Layer 10 of a small transformer language model trained on English Wikipedia (14 layers, counted from 0, width 128). Numbers have three digits each and are written without spaces.
Take only the direct path to the model's output, skipping the later layers: a vector added to the residual stream pushes a token's score in proportion to its dot product with that token's output vector.

Output vectors of the tokens that the questions are about. A number n stands for (n - 500) times 0.0029.
"ordinates": 700738499484680541375587447414406521387338653529258777252346700710349525423751568683413409673380594620544339589521550528613580726641763453307582573452623319509474539630772481226417484518563439352414292312331873484310617492401366709534574541338788407777384467699364624408627504517362480509461568471695381537597563687345731616471530700320315299285607509438274568909357424388474675675600
"urday": 523574499435559280400681521334435257433668451615593550528430592647220772195655352656709385695321606490521433541620484681693319471526512538249210492432521607788488379600439528504722797390692602361421445544517786543554524492587448422700496640491494500587512469533508508695513396440363543554283627537667315572561404730637314539815588480435350320351701193723436484695478250759549691383420
"round": 878329499480334481620700390545463335560418650737305633418297557527408458629329098434666322731252551478644554303633504339536569263439620561495382478287469385505589326433285614378707542527659312666651252888361695732683617372323440420505491612463851747539522596475737675364500619509389567395527425624442411385543449575181540731846662447405426601638645473400649609491458403810518470659671
"aptist": 871565499598757687563432807406257468433586419638185391482532538511415642214456706625632625821419735622623542523721193505538476364593710653187616672352488385515294420711505651523623706380740511348500454514345787420268622334175539751557614819524719705676804606532634626505461418252336570601232301531373575684585412590528398457666812417483422328522605500399640646598456340476523513760708
"ailable": 813538499438365408598909613517389479385623469585471215372626549562214476457531487680577569691353407672637470688440537373676381543631602554344419576426376628477381312598754561338705496416518108375513365397462723733567479549479518443699319634101602686500335587538362431638651518303263770317236693363440367728581380505572580626679729479500276381564476542580522313475214381531672569440633
"nesday": 466258500346455407480672384490569286267441687559258428580500660768042787380654349723598231681500456328593536656861470489696219345477510509592500388317368538894433320664215631485482437395500320559694461490191788481706545544449410720632469511393705756778408357448631554907672363683203878329613394420731374559602457772383312528642806676320370594235575229743294580725495596750490784225505
" listed": 397587500449465642616670605438540494500500623441553563597459531550371511350582365454294483529455486478521524552650624650530264553383558586376449425440465641368535512491703575489528613477650336402450519701488474589495514578308512550634622503304672531500532437523471646473426383319339623585321567369729508483523595387555451554326702321478560405643582520419585514500415521549624512489482
" Scotia": 441469498521268520500772495441697378405496533359414554329464683779512530325402623429500410751539713526568378677489639213622621459447832533495593603308558331777428265446538785425614576496561332419437510574197708308567692444286649488641432377181440536734680142672535604807703241344437550195265424515505193392750448522545491521392674412471478369415809433488469403864402351719411725597364
"ruary": 617514499238470512536557737352413397356692643592557444680688709641356908346634345559663469708310535523692407495703473402724462519462435603541546532439623307652486426560213582229330613789854311355666601366509876631612679394202447500634566597486685806684578525479555575801466461531555578232375687546477312602588403762564358410761797550560414420257510325868555500592524404625746694552435
" The": 408472500537557514491425368683542549610408504509625442549476381451589319323401435481565629353534423522421531549514498378579480562375455394548504380507584612591367521557545479488485491496535608622474594546522417534438502625427480545553488632592522513508590454524451546546502595569467498577667389534445459429587450394566469425532492500324614544569457521694555553604579485426404387556541
"|---|---|\n": 669688499615536524734583452225476409492518568580374587387412478715355403650481838477631713719612398551505509724508684574599221303432779564349384500296408375741379603514221858336476351440309277260588449315219692328217401616546708442687320622305886583753416465385404343571432547383258522510579343708635513710605270685528731660536576628509323535071746402487644432333582510500688487575862
" role": 786559499692542430470359353518526439479517628704413621418424581666341687605515577618454460466487680465546408545439402541461413377703483478641381629336476538585444278623607527514365536488533385610626439520623456467444514372389642491445429577742711246473482564551673689400721447517307507259211719433518457594473750758308702630554467579487510644543678556528584671640533580496552524579652
"iple": 560748499549436534597392488485254632529713599603296558251619496575235724702304455615640253583363540477645593542570616368527628543458782531487522604630540616581333484395687750643544380338472292485554365721516766573518541500581620583655414658540645448663488246517710515390549397433465619400539515737411441552617528467600669453763672603479545458267496179538497349681508632388473731638781
"stem": 786519499371718490423671473221293586465662549584642607307330673533569569432765323674708427384408609629454389650636478492577468500542713574317294489418516406563557450738396623601641392608484496445500421393631710525357367398386734456449523504612587541593641521560459537737676545353466546200427496581795601628616500293443489436676648624518321455662543290510493705386456583750598712597558
"mology": 793418500475606659513515505307476625523527784544314496424545553567494478480538534500726500513223657481491445857462381627801139639671697542274492450346405263581468182592621469366657379819673242268757209642482850574410562627459624615479402437471635471856541490790753460584673320420440483357371468848817483526655379633418459700742925437504406594474335518599583590651357424643672699509695
"ksand": 600581500324605513519495712423385285200523583710408303608652611710556536516540334552365321444261609395631751727464481168418356389483711596119349786290558469727346216471404586228685500372792365459404316416283824564545449279362405457757636566264513655777582422684628449867706584342217545092606795672731559744487192529524376500597663613646477464459424255552323355562500610490472467401747
"ued": 517508500358453490552392504682504383556579553541574374496592554462229658228492268508383736678244691448618484473513560310781236531482635644604465581496473600406620512360300560557602580444520428360457551395352747592370414622469520555608244488561484645689430567391393381630537568429558417450414584742601405493631590463465723812727777447164519282533552504455723413539400287753424747471543
"ogne": 733588500461262357800758693392711491492327423572294237569733615592287648678505629700453320666468665674467727532414541505880685609637397573442250421476476389645283264689252547495611699787742605240354521732164836442315614500430637475684576629234557428568415571463477599936401606423392548485401672726689241599516579597369645456753654801413564612385516444597399394552661441671621679611538
"pass": 608577500525448425364702275543300500543542643407430522340279555605424601352407463535599552723406411714448472600744496229409597539795582457465477597584459614621779327421426644454703415786771440343516320674528657444676397470473423549688595426381500773465516470544523432544664539587433379369508516522598660594568442472375698496899555562275519436378522410486419649426305508687713585674571
"illed": 674578500631380291547652461508422368459467479579517349581560539505398504170516737459697421504464750633329795385597507336314313462524463496773381713515539609492545779436381416493464676413638425335508578555379730383366598313541481409605428614264696487542406362517385514523539400282451697294394522441432425626624480405275537646435716256497584240599547372453632353605465438309444755560477
"pread": 767271499486653302495361558391279344347754806456465423369188824745105598333570451719770367627421475535578516475825356610792110230467567541246539351521389361841505396313451402132559612301495355239727229560292700334771350347326688703535495527198673726798655188384683579732543392365397766489567531679614559292697429500551762581515815770586550422427581459472682470619554516559408486218657
"hern": 796440499559775584621628412206481469461507624459259670462429463513560674432641421723579305647400541431605406532657569557540474370425561539284643663369562415567432493482545544500528564653508303660453390573356769290426608627230537503560635459418505510516729527387486472693692428251293467381428752720651354473553515582571528457473647662533657477453581350407595412486623374496539680443536
"°": 624538500624189409410739600512350462569732532559304609576296698481581437552524459485309526485526522582370414649629451206649468570549899576591568365417369563466726543395435634390663471573655232548562114459328690563529707545693738636439275647480417559616453538588247582508463422481407533504375389552671437351648431481581589406344736420400379580270531578542520523787645427347427579493708
"...]": 576424500280693537425697496246527375257533586422206672651709734641467578366772640521669529534451631413452535627678604647721269647336766576318661585294441352646323504392265696454730476419459299557805425400543731598464646496393540542692583613231609558529354227636775459430568439575371484403500423807500435549392202433603718516764752462512487351557669230585456660607290460402356611524583
" created": 532408500598549507477471633234530530460405716522488534551564488513298376538656546390518540357428557474461492482545548608652339419495523567358494508595637536340550573372615462485584505446527470527625602616471451495296508485410600565552447555584622579468573525567485600609568391533555612522317454381557522480473492629536417599527643423411497643595605339484567444560538632530608574495413
"arged": 666447500490374509323516607428601364597500529644347590640414650636239555396422496482771479680638691642547699429670341305460511308526565477452527603537680639378532753619515636440623564636443227473698382573551819377281619462521686487705336545350764500679579554492465503555417437510453567399301532392421418466566515431521646750624588355410451372547484385442583711399272493593528680588380
" °": 739267499460344623553672528528324607493713557624243474623371788692526451579484562589468421786504717417241429670640489429746447674536606561456314391231385331690749409496380675442590378507628205290531384485365682399574515545551369391403216467418511644426512475633418337560541553603362651386634395627520489594626223552324379478300671384533316385363482661546466585339586525480449628303619
"ually": 695600500528602415513490577575491362631748504365490455569575587602253264638638621697834568504343483407746415483430756321875330429412708558431559702491344348719527527407272520413620471633467386230624263646545644798434513479351606690500563519394536627706434304515618543680830681457164666400442465915460471598635495473513522385678448443156448476508670181516667275407325289675614548425415
"estic": 500544500594604430830948551491369343238379430573540241434531479456349325615602755673495449685526722481632617482314513644577416554435428595550381478495485572549396207437401375456598681631458190162711421474383775474441648444687505540600135434594776600495603379652496793793750342370074483481441358515289398719683429343379420425522453641309316320361601576742527513567528761435615634623527
"animous": 433470500271538460419598434610160315391577559507500567548470967838333652386528688609592493552558695436404660470531617362512201408776519576347443621399500345529458500481608568652600468451596362572561313603420776543607566413372729667530492668377607401361807345517582467384659471416485589402508466407313540747599560505731666553511669347595522492543658546483252652417409445476560582554657

Each question shows what one neuron of this layer's MLP adds at an activation of 1. A number n stands for (n - 500) times 0.00092.

n86: 496496534562493481442480426516339440403461598471538502451534469469607543665573483437485573513456493583565571496447441543513550556496525554616473527464420434702428472449468565365530587485301543464500458449517477433530529425621497585461485480464528467580565478375369628534572480522265378617467523468496471519579424512426529502511442486466497491479437544455535463493482492458534367444641
Which three tokens does it push up most, strongest first? "estic", "|---|---|\n", "pread"

n161: 505509613544444315533518528382556492355519652514533620568614513453356470424574538645516556500529480303435556466596490569456533505542444456413460473550475594579618629585413364375432450461530531560554518608507554346662529530488436512498440578652427538456446441463434520321463564515548460490380375483444408516509493575490504478538558456410436545520535441566574569677571623481577529559513
Which of these tokens does it push up most? "nesday"

n151: 500522536575293343438471595444515407596528555330562482600608421416404479524516587675613477290605511435502515470539585551449458430517417614498245430414517559648573407525462545427770510431471638592505470514472660411513461419462533495437632460526434624418525516585605508415395638529317466523383520580399597518615543512605524535573617451491404490575507378455522419609576423514488500447580
Which of these tokens does it push up most? "urday"

n272: 557450421421387378493507590457498452542385442474461305500569493526506633505530529518416574525521494446533508543551607512393529518480469553509485359489505571372562542525448492512350443540549429491528426543442559523571435489521506456555464386573498533475566522438428424488400474547533510469558626470493435567542493680441517444502453543578546410453464425490438493489495516449498569548573
Which two tokens does it push up most, strongest first? "ruary", "ogne"

n289: 489487397492580471477491581442526527516648639367588415675493526715586587415460516604516503434574523445560458849320508533593527451434473471449460513430425529511578344449482483463722495481346525601695516612705375546540449450533353467420667498510452497472498425583563555345372500535610574486430476459481458505570485473355600474530557638602398440500523422483704394484495425445530515568626
Which of these tokens does it push up most? "...]"

n120: 536511624559543539504475384604491628390504447576487606351462541470540531508638544549504433680468620568460468378503615523530401488511642487668475640562523448664388493416553606485519509528473511467324430595495555541562470632481379439365592652433475529404515567601421530490535568414505427558435417388608626479468551555451600443459509519414442570510545502463477554559514340460531384524404
Which of these tokens does it push up most? "ordinates"

n194: 513530241417443519524555582543483601621548460456433376590539558641362564546468496431454391551502502448484487556475609571539566402488404517525420494381479457509491552601482451510598452521504571577452532425547490476594592592455571445442564536423449521399477440545504481463556525470397456461510335565525491479617554548405474401498552441522565677502306456393392377582588577528433539534526
Which of these tokens does it push up most? "ogne"

n195: 493413701417534534477527510583594428386510324448656474515443636492526500532484463494479433464647521520461401438510550519498592457418506509434291461388438556450420463617557716490412377376475524478399461555480239437467458410566516534483603455529502461448395450440599546351599546520444480570637524482538396454508545402531514413457405512451550455478473504624504474427474402479554502548546
Which of these tokens does it push down most? "mology"

n85: 386515548571527527513462587504458481385403449527470468519561366490622435445468473370604636444542634492443464538540385558553607518582398436483516531436417447568400397496500470458433458425490545559528579636498372584508564581444579668635520623500355432479543500588565690395566456555469458504469355541429638502545466428479513467486383514361535614639543425624487574571558535492457419485569
Which of these tokens does it push up most? " The"

n58: 265527395451270532557500471431543585439529445528490567458472521401448430494478585506513505509550422651433528442516500412451480387464496491575536546462479525463586483558426456343612600491418524451454557522411768502449524448428516468507555541594472647502498586534565434447349633376546468448522573396522470460284502539487549511514510524530484482687619361463511553541371509450513567580473
Which of these tokens does it push down most? "mology"

n118: 723513314435548573550670563489538531500468462426529525500456496532166363522512349467428512450502449386474459573598524490590505459447546350489449608463518520567404479482459492519532403410548605523507534504518554453498464481565478460411401627522557324526608500483394491485412357511468342523412498525425495592523550528454530525545623563531378469366478457528594523518490330496610643511443
Which two tokens does it push up most, strongest first? "urday", "|---|---|\n"

n261: 602460385416538492562372408466521517650598541592372552478515552580548550472523447352342636531592425522511406372595417411530428491527488382493445489401389427376557528455520526515450438616430469356485556465474460635549515399589433389376448487564561318540475479518405472523608530419486599477601514470538678453444451432582532373618601626474481555408558498517345494612420413439563566487507
Which of these tokens does it push down most? "estic"

n51: 594546398471560334349527388402493508453504586484556470469502419516543567538392454451409481483562431425624498495619558535283357429447498402457519443588439477664569578432508413530505587502339434430467558554509606392514508626396506371430474574555422539421595506438516537540409503624585447363634314603435441505448509465479459563595502423637551457477453452502484604516558609419436432586544
Which of these tokens does it push up most? "pread"

n176: 332564612498474469524380487435500361409599423449498498491492466428515550622485482451561486529544468541399384366640378539532389562390339500568544424310514570505581415441512487545530553528593539576378328522604555577533528498479546609574509502458453555594479585435516498487450454500350488589356538496458604462441619419521493566425564502358429478639475615493598365600498445614585477429478
Which of these tokens does it push up most? " listed"

n41: 446446477449399328494463485539524498688465520582450456585554494581490500412451483511389527616459465589512613505482551376481593353445400557472428515415436581351536516560483529388674526489450477562389406398593600568519409438484586595498420479661542495412552447548511662486487515502396573362368571478564444462489433424471380440367459486485567511548504461451504566558496491552527474439414
Which of these tokens does it push down most? "|---|---|\n"

n316: 524508477602471512296655478524395618603525530411575496511393472445474590479574373401431455557350407487504546461374564523544509461519496428449579547535551300459424477587456430616575539471455434529594469463317614439510436521510475604419687397492426424452554500452478428457458530346483464424538502522566542498412641467489445579538517490585513518430517446387573496387519573475447427523517
Which two tokens does it push up most, strongest first? "hern", "stem"

n138: 577509520541396515581494457451498559373355330511583488391429500590595450363376470547460469732440438527552510581616514343463517548518444440543543434491455441500530433444512630532443514526518577299575472506460525498677570411441574481492393556441424464463584508491445424508453591517518507426468593454464375389654478444612592475393565513456376460645484568573579428453454412535589541625544
Which of these tokens does it push up most? " Scotia"

n295: 533443415479627486536471528633537562590595440639543294337491571459413368535565393551630521605552495538550519441413476560411591684529540466414527522483419607313577588583642553435509522546585554472560505521419504430645484457571483375489579692498590536502484664481637362382388325363537550410535472436564452505437400507393502456547567407602610534556466480540515380473468426419628490500546
Which two tokens does it push up most, strongest first? "ailable", "aptist"

n189: 537441329572496303447568528538477418388349447593477463442401542692526446491444464578522362580527564366447522480585543401461579511446621427583390449567500588487552430500578559442393466526508439446583402538576530527491437555416542354558371478457603524447580557449576391549630525391441407475500502537442466502357494566502518370502492465467451502457440570510437461485459651502486475451359
Which of these tokens does it push up most? "estic"

n39: 680548694553476500562416720457599591474462531506468570419534580512434403483453429540509649620463628517518541576477529515567444469492452575480461583628683434507443441465539449549455600549627500498548620504672483587539599609519433345523553526554559512440513502572504494534462590449583485494527564582494464411550390593496500438569504448475502615437468458405467506515480440460621486566492
Which of these tokens does it push up most? "ruary"

n153: 429601505626536703539486568596396609455434487439318497420533444568483502568461513500529362519546472809329458538630432406630545408380576616671651559510525419584502468495579597567616612510530512552370327536615504637457431432415511639568588607424405586438387498591564418522589485439362479446552487587505505386370534444524517472439534400476500537651311666527586493539529581612560439475389
Which of these tokens does it push up most? "aptist"

n89: 615485500517500503597535431568595553491533534555437465642454574585340422492403616555482557625382515500485467549539645443517438525549591437504527468447495690587530448437603561485467514610541339533493583502491420715578574565455595514437428480482598577540460529626502426432365519472438469593647530636454532509535524444554610523464533664486582328345433477418396538530444611428458532443498
Which of these tokens does it push down most? "stem"

n318: 463582277541479570537383529448460565575573446577353566500451403488568408398568350481526489556405479611471559491378670613558431614575458663561586523564574539489383510470484467534564530500515545471387383466572647536671470430494447478519568496459337461535480577618457448578458387443459464462568491526606470565331494490518492574437469498519437451538485502405438562483491570520492684461535
Which of these tokens does it push up most? "ksand"

n72: 491520553477494545498426465490532457535564549443564580529518609537437486464498551358431562685449372547413605509449540502482513532461460538579550470412427467442463462603429446600447449439449456428445504436487500458464409405546491322470424530565539627555482611473534444575565642569462524461251630449510559513462480544555448531589539397506507615512620523498481581536613372474347450541399
Which of these tokens does it push down most? "iple"

n204: 560467517448469508404485516526484549548624439528668630475521599581643410453647586640391454458493686587471536540613672521560599509557466468379420493471566542480475527507446490526628440583473535588536528476412648527477422440442560437531552436576507435397547554576433432306448686553470354524507533560558660422541638473498555378575542413425543689534527430465551668583472417376532537565520
Which of these tokens does it push up most? "stem"

n94: 521540434500513585393546468492586548504426381615402481404504463490419459491487467410529555539539529590528384423557487406442496504345574528502651465451614463472469418439542560601325599527553578576443427525508451558432471516502481435552517529371466574496460550584653448609597367555424494477512437409551551376602510429457521484416537469446540504394440623525437462529532351565464331492528
Which of these tokens does it push up most? " Scotia"

n145: 458541318470421484508504624454520571364461572393519550567629466625409523416458437620511569502413454431395547585512569578456568634534569598444562599508494553519462479546488389515434583386442507546514551460560506466527573579469571506507533485521532518433502505561551373636367614481543506464462525608390600611420362483509414422473485421525525555516474522523357524507530490485634594399453
Which of these tokens does it push down most? "round"

n128: 633493618595506314487537439562471378507515443532473400334533511693443651642414516520494526550498468532595391422632599551547417407484411625534443495441437400354504429513543553575405548542425484458548466547539605514589470537500428391477456574377436608463362498390491521508635524420539514531494558400419585387471565442466545437403489513482428612394478482457392401484421455556555356330414
Which two tokens does it push up most, strongest first? "ailable", "pread"

n133: 519526650454466409439504452528396540505565405419415442474473641547517545560514493465452542429557522540511477488478622478502455360531608522520591581369596510526464522424506437545606507365530496477382406455562381455480462294598496524400608470544460377456573453579543493582560513578355571481443368510485568509667472530666517621646548325482398590639650541474473489512476385390674516487526
Which two tokens does it push up most, strongest first? "animous", "ually"

n111: 425600309723534472531482510417484502533459445525500532531471431505433496514469348540482460621452353401519545546574555524351448391476492707475532471554574505529532539279523500504391505481482413560587509432505833564449481522543571479635498355526560449625435371511600564522525447489446358506530514587562483668523665526567538410457565525543517531472420547461462458695541525526639498570599
Which of these tokens does it push down most? " °"

n310: 395397513326423508387439467498428451484369374472525457646590552392503519482622645468493518566576630594639423484685497395489456530493425479490405470464480286471544510572515642505452425582419337410604460474541488600543500486352475587371482583490417559423602381565538482563467518474450513553474301459592680396538586610492418320602455561452573565534522585588411467562326426464446401510624
Which of these tokens does it push up most? "animous"

n125: 585452397459451515546560549527506550579436492582512469422451551525429482522529479507502544595506566572489544529563455493552438456584510466485582538588560494490571485538372526581436538578353540435572421498514616522423473482467568554418510485614631550506553507556575593460535390445573428378543557561454369504529447516524601424534387687520497486417448389574380397509550432469515504496524
Which of these tokens does it push down most? " listed"

n202: 502395464600484485330328463630451533632581474478494582548471462300544515508496533489676650465493440324538590433465550488495474592469426478427458567472425487524565424372464470479481641511518468331481495613429489568476531400478496491463573519565500482465415655362688525561614466596464530508558573471547476482494466532508542562558404404459496530600592344424560407468533547540528586534554
Which two tokens does it push up most, strongest first? "ually", "round"

n216: 565546457443528438423467403348606491432454536679635446401596514508611532498432568526600475551543550568472419513532574452550626478399568420407572396526483448485449567488597524359529457547439387408561383327468419470400538287444500343596377562528542421622500530537345595497512494488389528509588475615562562520562486456473621550450327489492488540621425584509570565272492555532545519642505
Which of these tokens does it push up most? "|---|---|\n"

n236: 616453603448431524625422626588633543548512446551519470645508582396486358540390572498528582590525472427553589477448565521564496553502578494494467523459601476441600423622511500344288447496591510463592491584454309431470532541519500408404422403547448639432545556502555446598419558571466643522522461555488518470519539575434480538524596373469603460498535392500460595441541473386446462463451
Which of these tokens does it push up most? " °"

n199: 474491334469460538459433540417498622505511403495595604405531542455661545456533527478516601405524500609526616551368498382502441464436377359453572568452496393567576517388581573568438525600488380530339571517445410597486500478585629638445588513467449477404496412518613452684549455401636424485496472537498534417561602513416513516561362496549526498677474459581462468452579552444485285480419
Which of these tokens does it push up most? " The"

n172: 612447309479536514418485412450453567562482444509444485473508502443493488491583521469555456543538507362636467459575480513463562511417444485402578494443443361574528397464502533618408543565441572459400485466439422480508538484446571438399556393504529546481675377562568500430552570433594464553560378436453555478511600494425466483449537571539315634412527506581466425360439297624407456514494
Which of these tokens does it push down most? "illed"

n102: 468456385469519313530383414364638504457523433520399365554476387528553383551562456543465550525593431650450502580612598374443440500571536488483586570434470550421430540587491500552524427486626500477390453593392574673606430435557463521498448483426442440630583575523626449498655407596504488520379496478575443520525565523480498409433548564544610406549380570604528473549506487538446504608438
Which of these tokens does it push up most? "ksand"

n19: 462365467572453476565460570435505435476487532477560431429515530359290648562538651425587478498588452582438502653641367373419517474577496629511389370531532461522461480507301479472573579550490474579498342463493455546377498531645434566441476642451359660525573622507488404443469401473428532457441476553369613569450536553581476525427384476338475441505507486443465372430429516556507488516439
Which of these tokens does it push down most? "ordinates"

n213: 480496571559461596336486341523602488466540569596440554415538500505534392485484533340411495643514571634529481434529319500623438574402603455636682480462494488556523504437543434523524482386476477549487327481482273530488571395567502617568346529378515426574464486587395507502484503579500486447449554560528526406427565404482558582425527641409562527502327563510596469529551448533498463519455
Which of these tokens does it push up most? "°"